Layer 3 of a small transformer language model trained on English Wikipedia (12 layers, counted from 0, width 128). Numbers have three digits each and are written without spaces.
A neuron's activation on a vector x is SiLU(gate . x) times (in . x), where the dot is the dot product.

Input weights of the MLP neurons that the questions are about. A number n stands for (n - 500) times 0.0017.
n3 gate: 493587342585481400608489708559349293667439507628837528478441629439670778548397489419448331275672717658247634453577532540493192600391642443707633370371590357449556397496504442373806536478420616448393595551677563427327469361385474448629396432571518641431654338640609548460438584639727515386627598315539500384612578445561493305539306492739511431616399463425486648405529470614434361635456
n7 gate: 436330555339620334406553484545645401627480421321484519728516649512615236275404721524317717336508556257821568544616670385150365500472420649411577571492610564436419641553398341393428572536696592533545360532670391512468432492244581455516537539557359667702574468382353492536604351500615385669603436607394460421537500173720379467381580521186639388508512464186689561883579443536432656684359
n26 gate: 303634420767449587593477398399839449371597402186316504500427641438438404698279422700752541447468251284295366299572531358474491619397513645345482491421606360622436667463663742442769420841774725299482356545504546455441438388830545541577281553159500294424592450420357326603437658644527624908558733317438504469454450500650577592576712195627375401468307568416655843549593463324378357680709
n27 gate: 455565528193538400589424520697554458696383390451513669352533612750737379541459572542471537339525504363480467602636671508441610379394418577391259622201520425471588318799387549361562430546442694534538455446178558639429369331605421580500492689724405844402682637476537635565525464607557314488500439831456573402348792533646450639557488979500733508724403645549382471566281266500599631739392
n34 gate: 454248386788232531458575633524578544504349561477516396330375609754661461361543445688480469568370535530538300366562618317619512413377539360359508504678268554434150449615610481723226323484527660508312593395569316300519525600366594334395484508448492307592345613336408539512512258430534627481443688511716668615350398392477158555578589627364561431528500244348542241519329433407581571535391
n44 gate: 311470764199576518479580543584256642612627261336367446258609605598761311708622682461601430559637622449924681341535397598658491525491453403785448719326551330552381578703390388745215534552444433271500465626298097504557348569333574606439601470296691575521264382342573628440626643738543270579637560539508791414540325500457491593261396473404680470593310435526581386651411377700452358370487
n89 gate: 324561482544418343702803369408395604579465554687407524309507540394622460442609230562511511518581362652468364396435500236448568740654338525515693375666507315391614311496454550478349435496435503496376308410600664619496408677401449470358526176415442482511556351496637662461543496713275530533389414432323707421504478428468551456619460559336450586718544442496268555641716687373673441532423
n114 gate: 726578545504252513785398431361637275652431426265521413380583496528398613496483492563546346391703500666422323722434553529576389387377545569383667623354321670616265446403464323508380299517116484370759500467590613352508755673681984348442450516496529357360555400504595563656367691397565513542725673643613635389331592685423571759298546423800381570453399637610325618455411559313467368438417
n120 gate: 595520354342658475533530289429417853627464663529593326558796629715267429550500407287584575544475479553398492246459586304468229569717426193521188586443679508492324492686565570590570393751657623269517446579385525603642693525487596547263303419818587382615449608541599669475587523393471589550508673688326594471492651496610417487540636449575676451250737695658488647356492832666368305459412
n123 gate: 282512488500374471840808644450455391436524440520479481427393500396412578471577567393591647524338647556432395411732335504668544520456492639694475617492548496272545549517026338395342629619561531500549439602528701743791319922661529666610578306808512438222579512444387442407524460606440571467572593544460508339471245597404520692465557437430303569521309549237620356545708450663683525707627
n134 gate: 652193516318533329441578346496403848432744492540475450500618553524588463710512673480414443535438387476532512320686556361535420516341207626524524568358619549488320431570524612484761456463162554430386601250616390524537538765377667611601553567417472299752401415393492697304617336468623537532608500476342635592393761532401346541496218682277245516405488435271532619375551484597524570681094
n150 gate: 543550396240314540650388450373500492585726566562660470695512721569500639559343844694500590393576555573477721678316492369665581634740352573393716639431642292578567437368500414744430605441531459472532590359473409422701666594381595592367330439460653524682917504515477452189547285410593444669442675550661597446616634714473618512612551564732608578688492547584408369457316599579301428527614
n161 gate: 369378621424125387563557672516400422571762594579406546595597524426756480500640378734508556317390552680476828528272453799477453543393389551399665626535649356404516588463594417362508615500580408545419412480468512262504530377597235533636439640631428326654512319708266366452556447604437267283547599709477299295459492595688428627301588594829555631471378312610539350687598557408699635468331
n168 gate: 335523519146749636566674601516548561649388465850739338472616707527480488504845625276380211766375448562484312355662426543439590442543701496360544535697558528567420460742380528716598410588614640348504358540539620524548596405649576472587480408411567556488476416407661319465258617532547472452754406418566730402577492398523544589794389447635461461375322389368617452189353452508417528701608
n174 gate: 448385456376632621320297180584477623444555367578650618481523398375567565500256623511500654507504274603604377619654548211724374540556631511640519378533736617594306500443496470604448467424463432565473466309515242560424512362530451201286473423596594435478154466404272492292492364519522358602374560637360411648561648377511346304588571558508337358611466380761640576343290424462493565597440
n188 gate: 448420524472600716726549528582456628536768659452413839496541342520412667661742591565570371449397371535476496404387671512581220480663693508798391695488631743791475245331484556520713484520223322496431818677620598680589598641414463463601561559620625381632545264702291512664318580645655385313644568285520508384500455552488528451453556463468468524591372674370333402504658704496681517347581
n205 gate: 492363608623694504468724592488369734456592612711171539480311221460367512476467554377355590409558569556351415290431512769512460580476524202438725464488784578545178745662560500581565310709569297550500325557472418625566414439521213654455446567567390260540371484652508446496349567788576675381423516641608665452546319763540606617414659479525637435450853671480456583378436347373630684626303
n207 gate: 630407556496627558544517540608751610553452646557613622586442802621524342800422311479450504528169253339342370370599516585595581476398578704458698472661730607261304661638504361276410590575205748379355529553610649443479726561437537286360546432462582525512555272593394404476204315332532819504500504370371634476454778459440459559809512749541508606416462368669342458492278421685422698549450
n234 gate: 547543616584639352484528616757599346543833473650456349504516687318422484282682646536380330488569393968570582904587391648614571554527587288372516527508500520670508663492450488692342473715500565331664417468387484610369538756661301419468732373549536560645322365492461363480350357646644488440437630500500219367597288417570492601274354573432543606565597254411512460520484636663587524457444
n251 gate: 313468480525882807504454617475236681329380581300173433529661372440468579529619571728487533560282648456399516472479480350571687460399496608483434297817399632262350372517424272463549415318459327383463426328553235345562474553404525718438483444395339754655500397552549429537545468672205680541244480313251455549613425602399529576295603513517248333437701327613379450508500621360586298287558
n263 gate: 413331437648496391656337496371768336445570610571427489492392677539508391364300622452702396407651500293476401630572630618305378718449476434173388421414633608356310808634504599563516591375500485346279568329630182603584420516468480639440512415500340650559745343606413488579344509631272353604610203559508598535622399793418548488466651525772662337382520352516390649488465403372572843353484
n274 gate: 515416579507363664576564699758570334511558351485485525361422674687456336555537583589392670385526729421522533336323427558422584493525676496556382402583692511386395367662536526602643463519581652317511471231460414643689652210291470575437664317240334298361357533344350699529522593353642331667708482456399525536387667474511718425504478564485555471402688666377428552577522437430665447239441
n285 gate: 607678441403434460512622649606528652342426524377463573424278641805433585556428856666602300512471504723555314389332409567419338617706548629488532595629429897492427468227469520766428556472492615066645620704571544655395487568256613520544472379418616463516664508720544732314316232600524467319528306500516247555631617508543548533623340340488377448537696448398496516568453512492264463400573
n286 gate: 576536528507526324464515411632315344751543668435593452590544818482547287442424519496544511546589645461522460414395554507535712334672298390478540582390528515638478511300465428518421673602449469607584373391651588403620604460445595422271408669485427437493363580247731470486355619533500567496522482238372708719322581532785726496596551266329471626511378369326710676384607537271612429583544
n287 gate: 520524504545445379601618383575285268410468512447471370316454575597699708619479698417554541119550294524537626459232512508516643544415520492621641484242860512644750430555568377353582476355381370575724262426346550386210361635446430782657533424559290613529517595633615412390665500479650429488533480236476342354571392496391450630657410745541447541466261475190609813471343333397746711484529
n292 gate: 415326890512174666593433733388418609524392399443575422332314359099301629705340601376521640500408442528468801346541528504268407620674545564496578634339516405328400463592480370541569402525508610425537578730622140500479552247558459705410463775546463575788550252468492379488410509508524705442500708411532804419425334594645409450530733445640545553525621327576552413684572529685488588414562
n311 gate: 681284353528350422611715460562488666524413540572711739262406537405552537577322603292607484370756455441364817492468492416620528445620568457377524760354421662391869614467393604628379488264564453529574367609432402761492731625393512343249308543152508447608438622520737500556399460375484521659360404592385636388446582444345480244530528562691524705215372241452675668573623611354520554432500
n317 gate: 416550546487605842309754608461453578446483696416617488555577436698354453390441604573539530648707559591592404659737442529488504438684353504261525650459371530377342610384496240508483404611504520226709546584525176328453482273307704444398244512366500620270617551392441496412377093209492513470379278801550708508569764513558343487652403686610792504543616449459367363563409663420255240315704
n3 in: 530526692550496640549441654282315472576770678298563522458357373612629457535335433171586680272469496519292553200462443451563675406356279507403465542519459488722601631410417607542550629554637419395426680630652550641612297321403454445569380388582577422272535477628508566701546366271402257562420473299594398515308612580587377563634466472608750469586359216605394698573421620450270417477403
n7 in: 429471775508405737775654484564534191479553314804543400412593525504169576722383513555598575382607479643339699500529570500516384386632596333403412413508438454546326433513598259541708400141312368525170396747322525450660434404602669517408538455295517415189414551344446219624404739604372500622546670566795517554350627567459647466473701594592206500474462521586307534429484305609533268533327
n26 in: 568628333724354578456500413578808620400318428407504473512537671524332320625630554602664492464327342334436608592459348253512520662556468591741695324745603524646324520677623645472480287610681686332451363633416557536708376661824467438516480728430597438496446569615468521685577331371544455541368524504528755456607508395484646790573346234329536025483455658417627734468627447516524363468524
n27 in: 323668496573705819742599603582317596560421404375674276544414598646788238294727281586652532559322431559712472496618524468527420599440472362537260660722464557427562581438385556420472432639681733360651395423384557488496230512500361748760611516504451746472176345472645669556508420674556306569424701592674624600794455572428480388440751421423388512521533618413389549657484365366472342476602
n34 in: 241564541785409469462567353356608618621515636572586408599322357327341302465504531546438665298707250478492614519684432334640584552420477369407465383440477304584379523414646668432458481875515614644787580512473306473581398508399492692485578392284454660542547454244492371451389563580810355373284675697571492424543508378451431363220412382512671706375574665447413434473470496481638465718512
n44 in: 373261513538667251542348262509526565534729345610496386403427590475592392526585317186906491683478351280265433572666370596431542625546551600638338349408529295530776201504400644470305475427309439556569708611483268390671279606604556235423681521539935513639574543433563335416581421682609413521319690471475592370509457568529385578166381531363622458778617381696420457470663397312415565339363
n89 in: 360413607318533480591668303288395450472630686368405742480581565484329586544665599634594702288636524331524332695399353544461281496265448253537456659709425508436455411804260528632760564423408500537528408424516833540617530271668492488343309547549722296357554703508524619568629222424429163257576556671622301476533557464464605356760604496536536408331414472626575321580603545411552405592585
n114 in: 411670448446614570383199444379578639289652363512320457398277372259719467484545492558446463592621512688569398342180221346327528512662541656512549362757617455693409537688560419480463183508365417421728570201520492504442617504558475454426479659454340725577399455593476492646640329369690588459792398411693504755722591561391315521444721609537642606525676677363476442451255567673324630741529
n120 in: 611496513446463332690179452495730542553359380384422530491228889680425273473469523495984293351495563307531527362635376660539242461496487496182360753526394450293550275390579562629500660804307478614623594680447627656423314433372532638464414596403369372602412581703688569420900362522438353509589620202610553544293591790372559491190213565482544308647321486513509723711403377392599689469500
n123 in: 360479533291388546520165573538612585356289639508674472512517600435627332670725428424778517415250504666553442648400647864524245480496347492563487332398467467504374521703581463599508673626653424260479409550406613331563460723344789649400643484462742378364483529463463525385637404927164237416496648410455582373530596500508629589672533445525447760492360333590549534637830597413359355533692
n134 in: 262637529504570547331423368560639573521570135324509504798233521854691151597567229415513466594560428311679529471449708670253471303408450426287225600418537580605726204298277479567408504598424472239670580391417406588441446194543602608196321504509559432571461301343441573442454454458604595508433500404562475500560513559645428181531340504360342441620436614525620654601558705424588582332695
n150 in: 488457485536601703473656577608339371387515759312620466148413373600519572433335661452779535550620638293539313508480670655451449695620680435452476810531450571296739760508362578698559628551477730492516414563364504562441654324671638576740615806576366560446472429299504488745339547559403339555725286601381655504544556625500555624583480448662620594472616378642527428496462325342378476700587
n161 in: 531570761677545330573296492715382584698814512551284478516417689423523468402335420714198433351676374511512535450398535620353512668577403412397354519550542567449381559620182527484672484575492523552401465563612532562453575379572342800496444397203508440686468516331364532399669758719562500492589655465492531303676468407504563576255422476677504527408708539404377571449650508924437628715271
n168 in: 488422533446319588455458696441659675261545562363313548425412454533479660667783253715762354472678517728422446434588779307564376593331496585618366492402381659629614450381618330541591475500425564504950737521595466545756540322618227321425226411547738542207470458615318424384638386645324568383311607624696401438317374504410437419579546513508430173479504458418533386508508787458616299446349
n174 in: 685678363410400510667541503453500623582559664417469535533550510490582473547513561493470370481541741480385642427220546507494523607467550643449379523581490487677652433452461579401099355473407449507524480413339453318379461699402433507507338724592450544467736627471586259559537595533457388517615569395797628556738429490484594520465500739537625444493551553604536402434402473370666558513748
n188 in: 504710556463711417384229468442889508346452572760751539467475323768649318435357759558575471436529459424585395520606480468312322380476508376475557484260420287672570738579388476492553484685606292541393647704528665496319344284471553667594616413663525579638630467536630275512590366524657546261496670480636480548579550443628652588743480215656674634750437512244500388484440318311492295561241
n205 in: 504534591613468551492524466504643702638269210692630330542488523383584320485620381535484806470405450659466623221434424565467523583584338470402317454606652240535410457583383158420496458566311344312301627496661527454566475508296395532442547150397481445489528461705473358646670619481591540578489592481390508424638500454394651429307782369313508608342382581356336798307417426640647619369625
n207 in: 468398383644631339449528531669544586508760339476366477647716376360551597496584480641403596345593580504418551394556629465531299543465591647484332618337566345572504548318391468504638421480425332403661595814398532611580500334423536711225460446378420448335431732453294577472524565405465342424744543551508143382459412725551683618420603329648539721882496512512645705654442818229480276551712
n234 in: 378470749349623523663398606504709464473455416592366500396484616511420601276515492504492739620610743700557523370704565671526561387641228707512515409613598666461480384280360232351673576360488663539535604539496434569349696554582904512658594504319523320412472756515397237592523614554397402395614477690410466458559551469451376610284585381392515557421696693519652641465462715411546413304741
n251 in: 665767341676702736512695459378533432323390508517156393409559676382545260521425343500483358545309408630685434558267529709420442370619380532458508669618369354708703458712541277286421566529442528373714467425418727364630377641399500636433656504394500627191658425504405318764417404666529551492603413570451672360738479525484442674610375449563549401402716229219549458504268627709355346218588
n263 in: 469645457675516504671496415544401358347396383441504489579357444179856460516476698684568512461415798713793418312357652461451418349594394566548480566481275595512520206278395795386386531356630466632508650480297540425552404551540532439639248327601575400665277372430685456508690136350621791651567531441705602739512580524457540650538599618500469500504496552628516520520589416599409480713420
n274 in: 410415474345566489570373482588579512608544697545515554477375652496418511041534604622641530342492296448418787440764582441290459379396582430348602522658533606428672591638552421664792616770485612595671481402184489291742683545546504469579595460377436618425377492341399527679526372350663446496589646381312556418665625425585447369536395624413645406623604330504556557669493416504605319395614
n285 in: 429296513599268423355367698550594238220557703509427560254297437715385613469370436346277653531669585237695420504365235416552558789513469513563347465579597779361541356550368558607147384473679397468554504460704586366347429437568667367698532740638603241646831419557594372567213520446672344671349327491347438748468907527764671683852325615495522473340605545469324536589465491653370454567644
n286 in: 565454595761724762466678390433543687573666409458702522581819290587473488519643583590390632753733477708554542435608473386418374659362631553410764213530451283407347589224394319669500370430492481598449392709523469296434250469347570476496289455579543406431532574527338780519454352542641626508240673443591366443623500446644504500643461425496477527484358531606439629415557512581311793573531
n287 in: 717482627451390586622841653794469486059304245629477543416599491609650572607558382356640737643659634813460694712299474447543434487460465522351558403374391697598518764450496407438420549401482295491540273509469743478612288420215693568567378630500545455218678500544540459354335422589421614433535297394731667482354594717509643673845518642375412389596191513234583491837317586504642231327626
n292 in: 507198686485627462409819526761309542411322566374291496359395417464504636746463603372787556326553556613426585670381680559543334387471500369575672629504398414452678537500402348522515430432467429579387597511382545526721642571647639664295594572416463402566454477346378299415575578771408496579426533563533651570725252474390590390425388427515496648344523407675386274767467523422537660596594
n311 in: 371440253406635167460483600161378458637655432520592496395242496373617422406366845373322476476571263317355363460378348685348407520633508536446643492420340537508715476687261658480415488426484523376664634577468656609590716711384533463463459555625631483629596480552334430694423620415556475623355351452377572307766442358476810537556585416541544613126695410576700747520711372447577279589463
n317 in: 370563434552595597297776746557213635437484492215842428563568416566453540476560553508387544516549600508555421508488312343729559473587306547572488402426461576317581696622348338287409220701262634403697595532712504607184365417532496455304629585410644456484512628594555459610616391377527646496575401555263637504695291492559424415348226618656543361638504731551477383179332710572417484528536

Each question shows a token from some text and the vector x that enters the MLP there. A number n stands for (n - 500) times 0.0041.

"ig": 577467707335254315380461633617465445592574614587530373422452503314413434493388448475500317581497671280544680584535496573471526683427590267487393351348626456527650467611203669501551332447534275760522609400669518640490352536509430525521557449579707635524471609345467626501521488482565402499383718446644493293554543459533473339541604543349451472325452510463370700488430404540424465379545
Which of these neurons fires most? n44

"k": 555515558574458379365307396592404532554404665486620518481501224248373412504517472548425452760474592635587352513508388484446581410515594234371595606617409457573555496473412317408400608419473461669505427636520408548481469726608338505536400612438569438385649537394428611778425473561572319359444207477506664457622332537355627401601598405488546355462644581651459525425364360505338548510601
Which neuron fires most, and how strongly? n120, at about 0.55

"ec": 511676447405463337385659381449662447578465594663654334624562450524407480569356380442404462692495535375521550698533530680579377255471532495430541461564482599598396650727626346357409535276450444565452628401523487588600436840342492396643345714397556387543485620577406361683598506425443471480477579429664419533262431534363588318542341426519517492565471534566572448492396364561569365645574
Which two neurons fire most, strongest first? n27, n161

"ear": 621503529511467441487437482546525374534280445603619318451382438483455668526464488639520538731534378356399457438556542441345486572531580566428721472573367497526367548458429395332464521353702386739399586454663647610542300668578450447471455577362609540275520645528540460627545649509729491423322512379618501448645503455451592434526513480310626506369765598612361660493715774684501492407540
Which neuron fires most, and how strongly? n150, at about 0.52

"ld ": 712680455464608364478467471575459534514697403363537357399627290455284536632350451530481515667429450415388466602652712619528667532375570530406494558610564611325657422487499606469582352504491387452348400563534464542495489706653441472387462640326508353549550589648450610528629587325396570512560555336461460424498249483412437347674570485319702384570499576555325715406497482562419499418350
Which of these neurons fires most? n26

"es": 550530648614388632534528442601507399444481361644571312583471636276238443277538524498524495354412697507536520547610521651481516388572600430428277362524484420615579489534517682440567419526574541544498488315664363593618378676347450297491361413416627659485385483636732519563560529386475365497444396476616501639453463558328574448450563425394685441474416590707540508626413702570450326507417
Which neuron fires most, and how strongly? n263, at about 1.3

"ro": 394668752357400646644431430710387464384347288480488402623300294489617763565520443551610610433413501549618583577559430556394503470612564725375417598317554560426463473323467428648714502287549516373526554431482409570555391544442470641520401613622518444463290603511397568368532473436579357365404445519470635477502335600300630498490357446593573522260647499521409492511566640546416362516440
Which of these neurons fires most? n292

"im": 418484700349414478419556219581477546615497494570525395420545230648309391535504477618506608705563489409493492431537303586372570570443463291423465384479545531495544679620366618258417632463431404726416664424416370329525459633567601604426482418604574636550489550617583625416599407545440233473390495578503634279468562436525710305490380260448454293480527573573642355594607404508535571563624
Which of these neurons fires most? n44

"J": 493485575426554534393205484656381552494372441437676260565498627390472453419546473690472551606449625366555428586475500454417321332492557478331516618523630486496553412626496502363385650367417413426424653487363315501674525584670492374611391572588691449430455727559472452544546467600611601329611493724524344531324279559412574437579389462486587485429389683494399462639379496633428350555427
Which of these neurons fires most? n44

"m ": 519560393434489430402391498544505522563508397462594310460700359366351508450461572664498521481329571471520393456510586516488558352496722435356604544666589515399675574435628455389550670443445512511439586522455235466594374671649641502404516673564626624425626589388565549544553574463479417297629331325662582436686530621283420517705649437584548595590610398531364700433446611546509479455365
Which neuron fires most, and how strongly? n150, at about 1.1

"as ": 521553521521306504289353617537479490470517213527525327370705437434334437484462463572547626498386538465585420615594584536448457376359635572390513421662692563400655631232511389370473728489465465582435641452388356539602408708643448456502531664596616495530516514596461331437582539337562533393508282459571663450543476618521447634678447465414676591681436404602522577500503506581637359621514
Which of these neurons fires most? n89

"5": 463454595504331606517393505545408526495477558555518393586602505333398575216414412464407573604265654498587531604409397541509533411359384357386487359634546617519646539541427654341391471361353512639532465524402443808459427634565553384576454480509567493472497590668550624498360441674522488351598591442566585480515477382288667467551453496656490457625593535472281641639506655361418380635395
The three highest activations, in order: n89, n234, n134

"===": 465548525361417689467494562560640576646606241507478554484759541265472465504514358653432678467554637356601431350289629491556345532407560482432490710478607566464694476517553538436458686496498571510480679433699433539336374588586427708554469432523613570450391489529444543675488662562601492463433381295581368427633500570461376414485421400642595419668320635698421546576527388584418451449373
Which two neurons fire most, strongest first? n161, n3

"s": 610451632540367693366312643590530357363217434651705403551372372422344508388515404614531317565501423479553524428553531506321537261524562465338557479705548582464555570679533580466437338455390549642648462353741282679568531632479514464599349586442474600437433453546592422636610572422403355467533281456559604563344494476513527392435414409451638466463398632498491730536484557515567393679500
Which of these neurons fires most? n114

"L": 425447537478415584484421311531376488457526555532748319565413702363315523428567460725499493524415491385789422571459529457345398310351542371344476521664628417525664543568527525529373652491516335547256723466553396537480534503619265516571343468420640546520458726427459425624493482623457466400477484570538359500323450500377439497504541558349592539356470695347383656704505555567573377475566
Which two neurons fire most, strongest first? n7, n34

"an": 642559426308470359481480473476597473519443399520406383648301438424763623559475450654546386573398432425477391375573477529435623676685434457464368708374445464609495551503412541485536492345354486645617515513276445655604415666515477405511477575347710500418511456542451761417579438380452291458472511694430415304404424593450532343618376500644459613422639586574317618657382690428202542415640
Which of these neurons fires most? n311

"ed ": 659819522441503466565366466432487425584597358624643260475603341503303549535481395621495650522427586608578328570509642485396585324286632464462704549660492573415671559395493454431387420418411326469379555496448401609571457642593505407411491621485678435445543464598559487683584610421544504361461470468597578469675452571469610531719396513529524478507458316646358575536680540633582359562327
Which two neurons fire most, strongest first? n34, n120

"n": 624546336426456418563441556524371471434285508386610278588325323511403341382414400713418452718500402480500545358650380372406530400473565195393428264595392589512646610623611613374433581363576422649296400571492495447495450610561445521593480560364463598524420554526313572547425489409302348452383474578387619327471409477355514424415465512605676613541656652617389393304349362437398585613440
Which neuron fires most, and how strongly? n34, at about 1.5

"d": 491580634555676490334479438714551481650416477381684346588437447374387572399549489503492536563648618613569380267338389433464526674601444496446546540478678655562699492428473499507366495348641375570498652600386395733650456651479438516568306441492520511604436576614588596569458464487562272356544416399490672333325517541357459442479472451354465515547339636625329261600539491550461457564519
Which two neurons fire most, strongest first? n44, n251

"in ": 604561476395390555497473456601579367608508370357582244458622371407383598391480494590483530529451516443757473398589559461514375361474562330355530563479759518286739466372562465433559603621506354519488702444439311573580413544628368476431548633359649596527550506589561401494447692553580557347741475485586353496566461566489528564716546532536596504638444498561414555537547513657601383619366
Which of these neurons fires most? n188

"at": 468244522514424502337333437567370418622490662493447459476364478257498536426557391593351433677524593456534297574560327624579422351653366585506594466605466573385560679429381590423515541418418381669623561633520675779457354541473561654633472463433541495325506319419604576484436513317391316511442432526328487322425501532446628419608401200289465451489465580447437518603584580692647544386531
Which of these neurons fires most? n89

"c": 364553560452509585507495547587524539452445384470763281536543359297361509466537496494452406459362641469505353464456475476568534285365547429423501544478562573516748493562588519473566610346597467539627658241685437484442418491463528420606355546369645479330529646544368454562399609484682535375598373362647259482301401471264577567448425333445584548510495707550529542437571436636520453646393
Which of these neurons fires most? n168

"t ": 511744660422553428518421575465421455624623446578614314451677324579424510503479554701448546446391586622657469419442606509384550477421724354354556578645638663164651630370540665301613495466442237538480538459527328492467408715568448406413468597535635534421555612562490547449621613448538480485600464480641604517544425674377557467678645600477600543385419440566282650455532511669560440454426
Which of these neurons fires most? n263

"N": 478452486408430681528327412565361653381514466425589328556579642366355430403458499658512477520416433487654462440449490399375378305531663472361475451581604448548653490576513511410433700351581354553390742403563512462475574507682444405721298499435757476473404677542365474486451561461576354330548494529416433566384332602407481436498250490477534714422487753550383578542476437601457432616512
Which neuron fires most, and how strongly? n287, at about 0.41

"t": 485419559582561352392522462720382456714498503533529347712331377344536510435547317525658502628535590632557416545489410319310594396404687220587443383528614604346591590432573506531420280558404360641448337502588298548521463579414456587617360459293531447446500532525470450589622469656477322473512608453688653411444517482416695469367364561379537752420462657608589653451363502550420507661598
The three highest activations, in order: n205, n44, n286

"man": 401391687391376630477318567641455459445451443334522319495451479419631597475580430698524447571424483399522417427583548575340528404429544379422505618427598422538536493562564500372641824402415514607546697436622461456468380605728637358602512504319736507297528693575452529572527546510842475290597562578676397474520474540444593418465571343464730706495331666639370529567607663478529439553352
Which of these neurons fires most? n188

"4 ": 475721526435436470567338485596468637547477354297438267575659516417345491364422494611438558436387562510614439465559684504483571237375484367345657496617621581361727574448480619331513614571413285602481588386387321530648439566601491491450569718474605408409427638601546396478545590573635415369584570533459451408618361489388545475704599483504629444705581458528339574541473526530438448600375
The three highest activations, in order: n285, n27, n161

"y ": 514735622443420373496223390537459465520478605625512363641496329571480382644424359558415504573333453386731465406546674533325615509534653303373599323674572749277636572420569693401712480491445424435459480394406280457591405640529476460472544692442604449480531484432529618459532504419427504432488342365680566367500490521364456393651448609357578512488580364570431568479289516402481432553349
Which of these neurons fires most? n134

"V": 519391514557410678472454377618475594449682403622703383650394532373259572309513537603481415460396657357543526400498528437488403331518482336456556504475768398497651615586531490534437629384536326497394731363435543476717510477482341602505412420354710431477435694521317583609442484525545486389486425507413387521312367541520731431644441514564603544377510666441390603386631430470518431433484
Which two neurons fire most, strongest first? n274, n205

"I": 643430658542369502307506440558406666559578440549493291484544500377418497240462427640535437731381562530680562510327602376379355475478517549434512389469606534520524454634317674507620751552534544619575442387479430536559541514556476480561299498426684602550443696451451694660544456486498528485506595448452433550424343599423721445634508432462648627258593638599484711480612539655623365435470
Which of these neurons fires most? n274

"==": 388605614386465747452478543569513434552609285483447588589731594343592465538445491690492586494663671386666384421288601538483539574421626510416320711542537580353655597483434611409532558453283491494600573536586491578407268665526297701535456548491559480454476488513354563658616552631662503500536437421626507439569550484383531553504611394482664501596173480600239631557622271567340448497407
The three highest activations, in order: n27, n161, n263

"P": 532520443470427576454459462519419600377665446442661224601362378363334668400576608681597482748380600340742453574389434399424506357645570538390534530555582523420632445582495622411386594450338574542336666492584451497534507583426601619421238637522582418472493705511341610442527503567433455529468442549493512395364299477419712625544353553435494526273521623493394513530441582641370431480433
Which of these neurons fires most? n317

". ": 488712588528645443465452528461618473619495475541613351556658493373483456415560396609584578410355432519596562614518634380523531357369529372485441484447592598408742552436591517420491659448552371668507692539591502574405439522447401365371596799455603544479574458554452414589452690560574595388555341605556558676706346554431548543735504543373487450522444528563260565547521541567505414709394
The three highest activations, in order: n188, n27, n120

"od": 372472451495421683320463368573494288494436442575705336456423496469371554364594476503439333457565508423657599633477480585485395415610608634509409464395538613505654506443611465396523556198521501433338570453477509525359384519599345640623490522625476471327532525460665797637617418460546509475556507585543821452323346584410561501576639515392518706434380526628554407647481660538171491567535
Which of these neurons fires most? n27

"ar": 667327620471510594368292587589401397455367340543474249435430555294360454402455502570453406576488686462530224796578437431413417183388362499435395446468392535419485531491571411434533652306496538709443477482499456331549362683383457574311435501327578393440506653416434605501480455528454375499532543386428503590542604587417643382541518249559647407488539367413319556425648540654610528607578
Which neuron fires most, and how strongly? n251, at about 1.3

"3 ": 486734533409422410502358496620503653585514276300390300576686528470269552372446441571413516477407565540611424394485651475496534252469484430374692531726678582430671556487563609310482653486437321628468616462393343597643407586548470507459551633541600371489457663613559483512589627571704460370547563487560493383577388501371498462684606474459668521657553490511373668453451469515489471620406
Which two neurons fire most, strongest first? n205, n285

"with ": 575526568390379668413486513679607569624503254338518401413643454281320526513450394694446585551420466400648437448420546458473545333503496330422520637543567587389794613357641480311582595464522367485356487442553366584511533524571496527533534467461588568429656478715398508580568665499559543334679416389548462444735485603654594550698460497513552525595419429577368542484505562625567342620319
Which of these neurons fires most? n161

"| ": 481649631580380615503439618503615617638473290553672601537609416454213636423476553528554673504511518550727266569454544602371478354343398395488335604548613594372602486446538559432500470514376423513400547679647426532519306609517404480549461607275696576503589647599579528335587580677559498383508439339381345649479423365366418527622506526545564510506524568692401503569580408490292413675428
Which neuron fires most, and how strongly? n285, at about 0.55

" ": 645740460419523348451403458404543607532576500623672387443530336533389573453414455611309687480367461413774478405640592513473566441362571408323545404615491759345732690383626566287537612538468467449528535659557326504734405621535509530336550681406617544456443557492288499608514610435422582355499364423565561543530428611438517562636605551389480484485479480497445453480417514539474419599485
Which two neurons fire most, strongest first? n207, n44

"el": 573416398612455485448392395573432317485244631642638321479395470596383440549452375448331663616559626440480387443632426494342514383524498477366342445494409505396606705659445465435310593376561404695392612608683360626648392425454433527544425743501553655349393607616455569619537395680410374531457683498472554394431453436470454335471543419674666514596671553374431441486393495464527545538503
Which of these neurons fires most? n34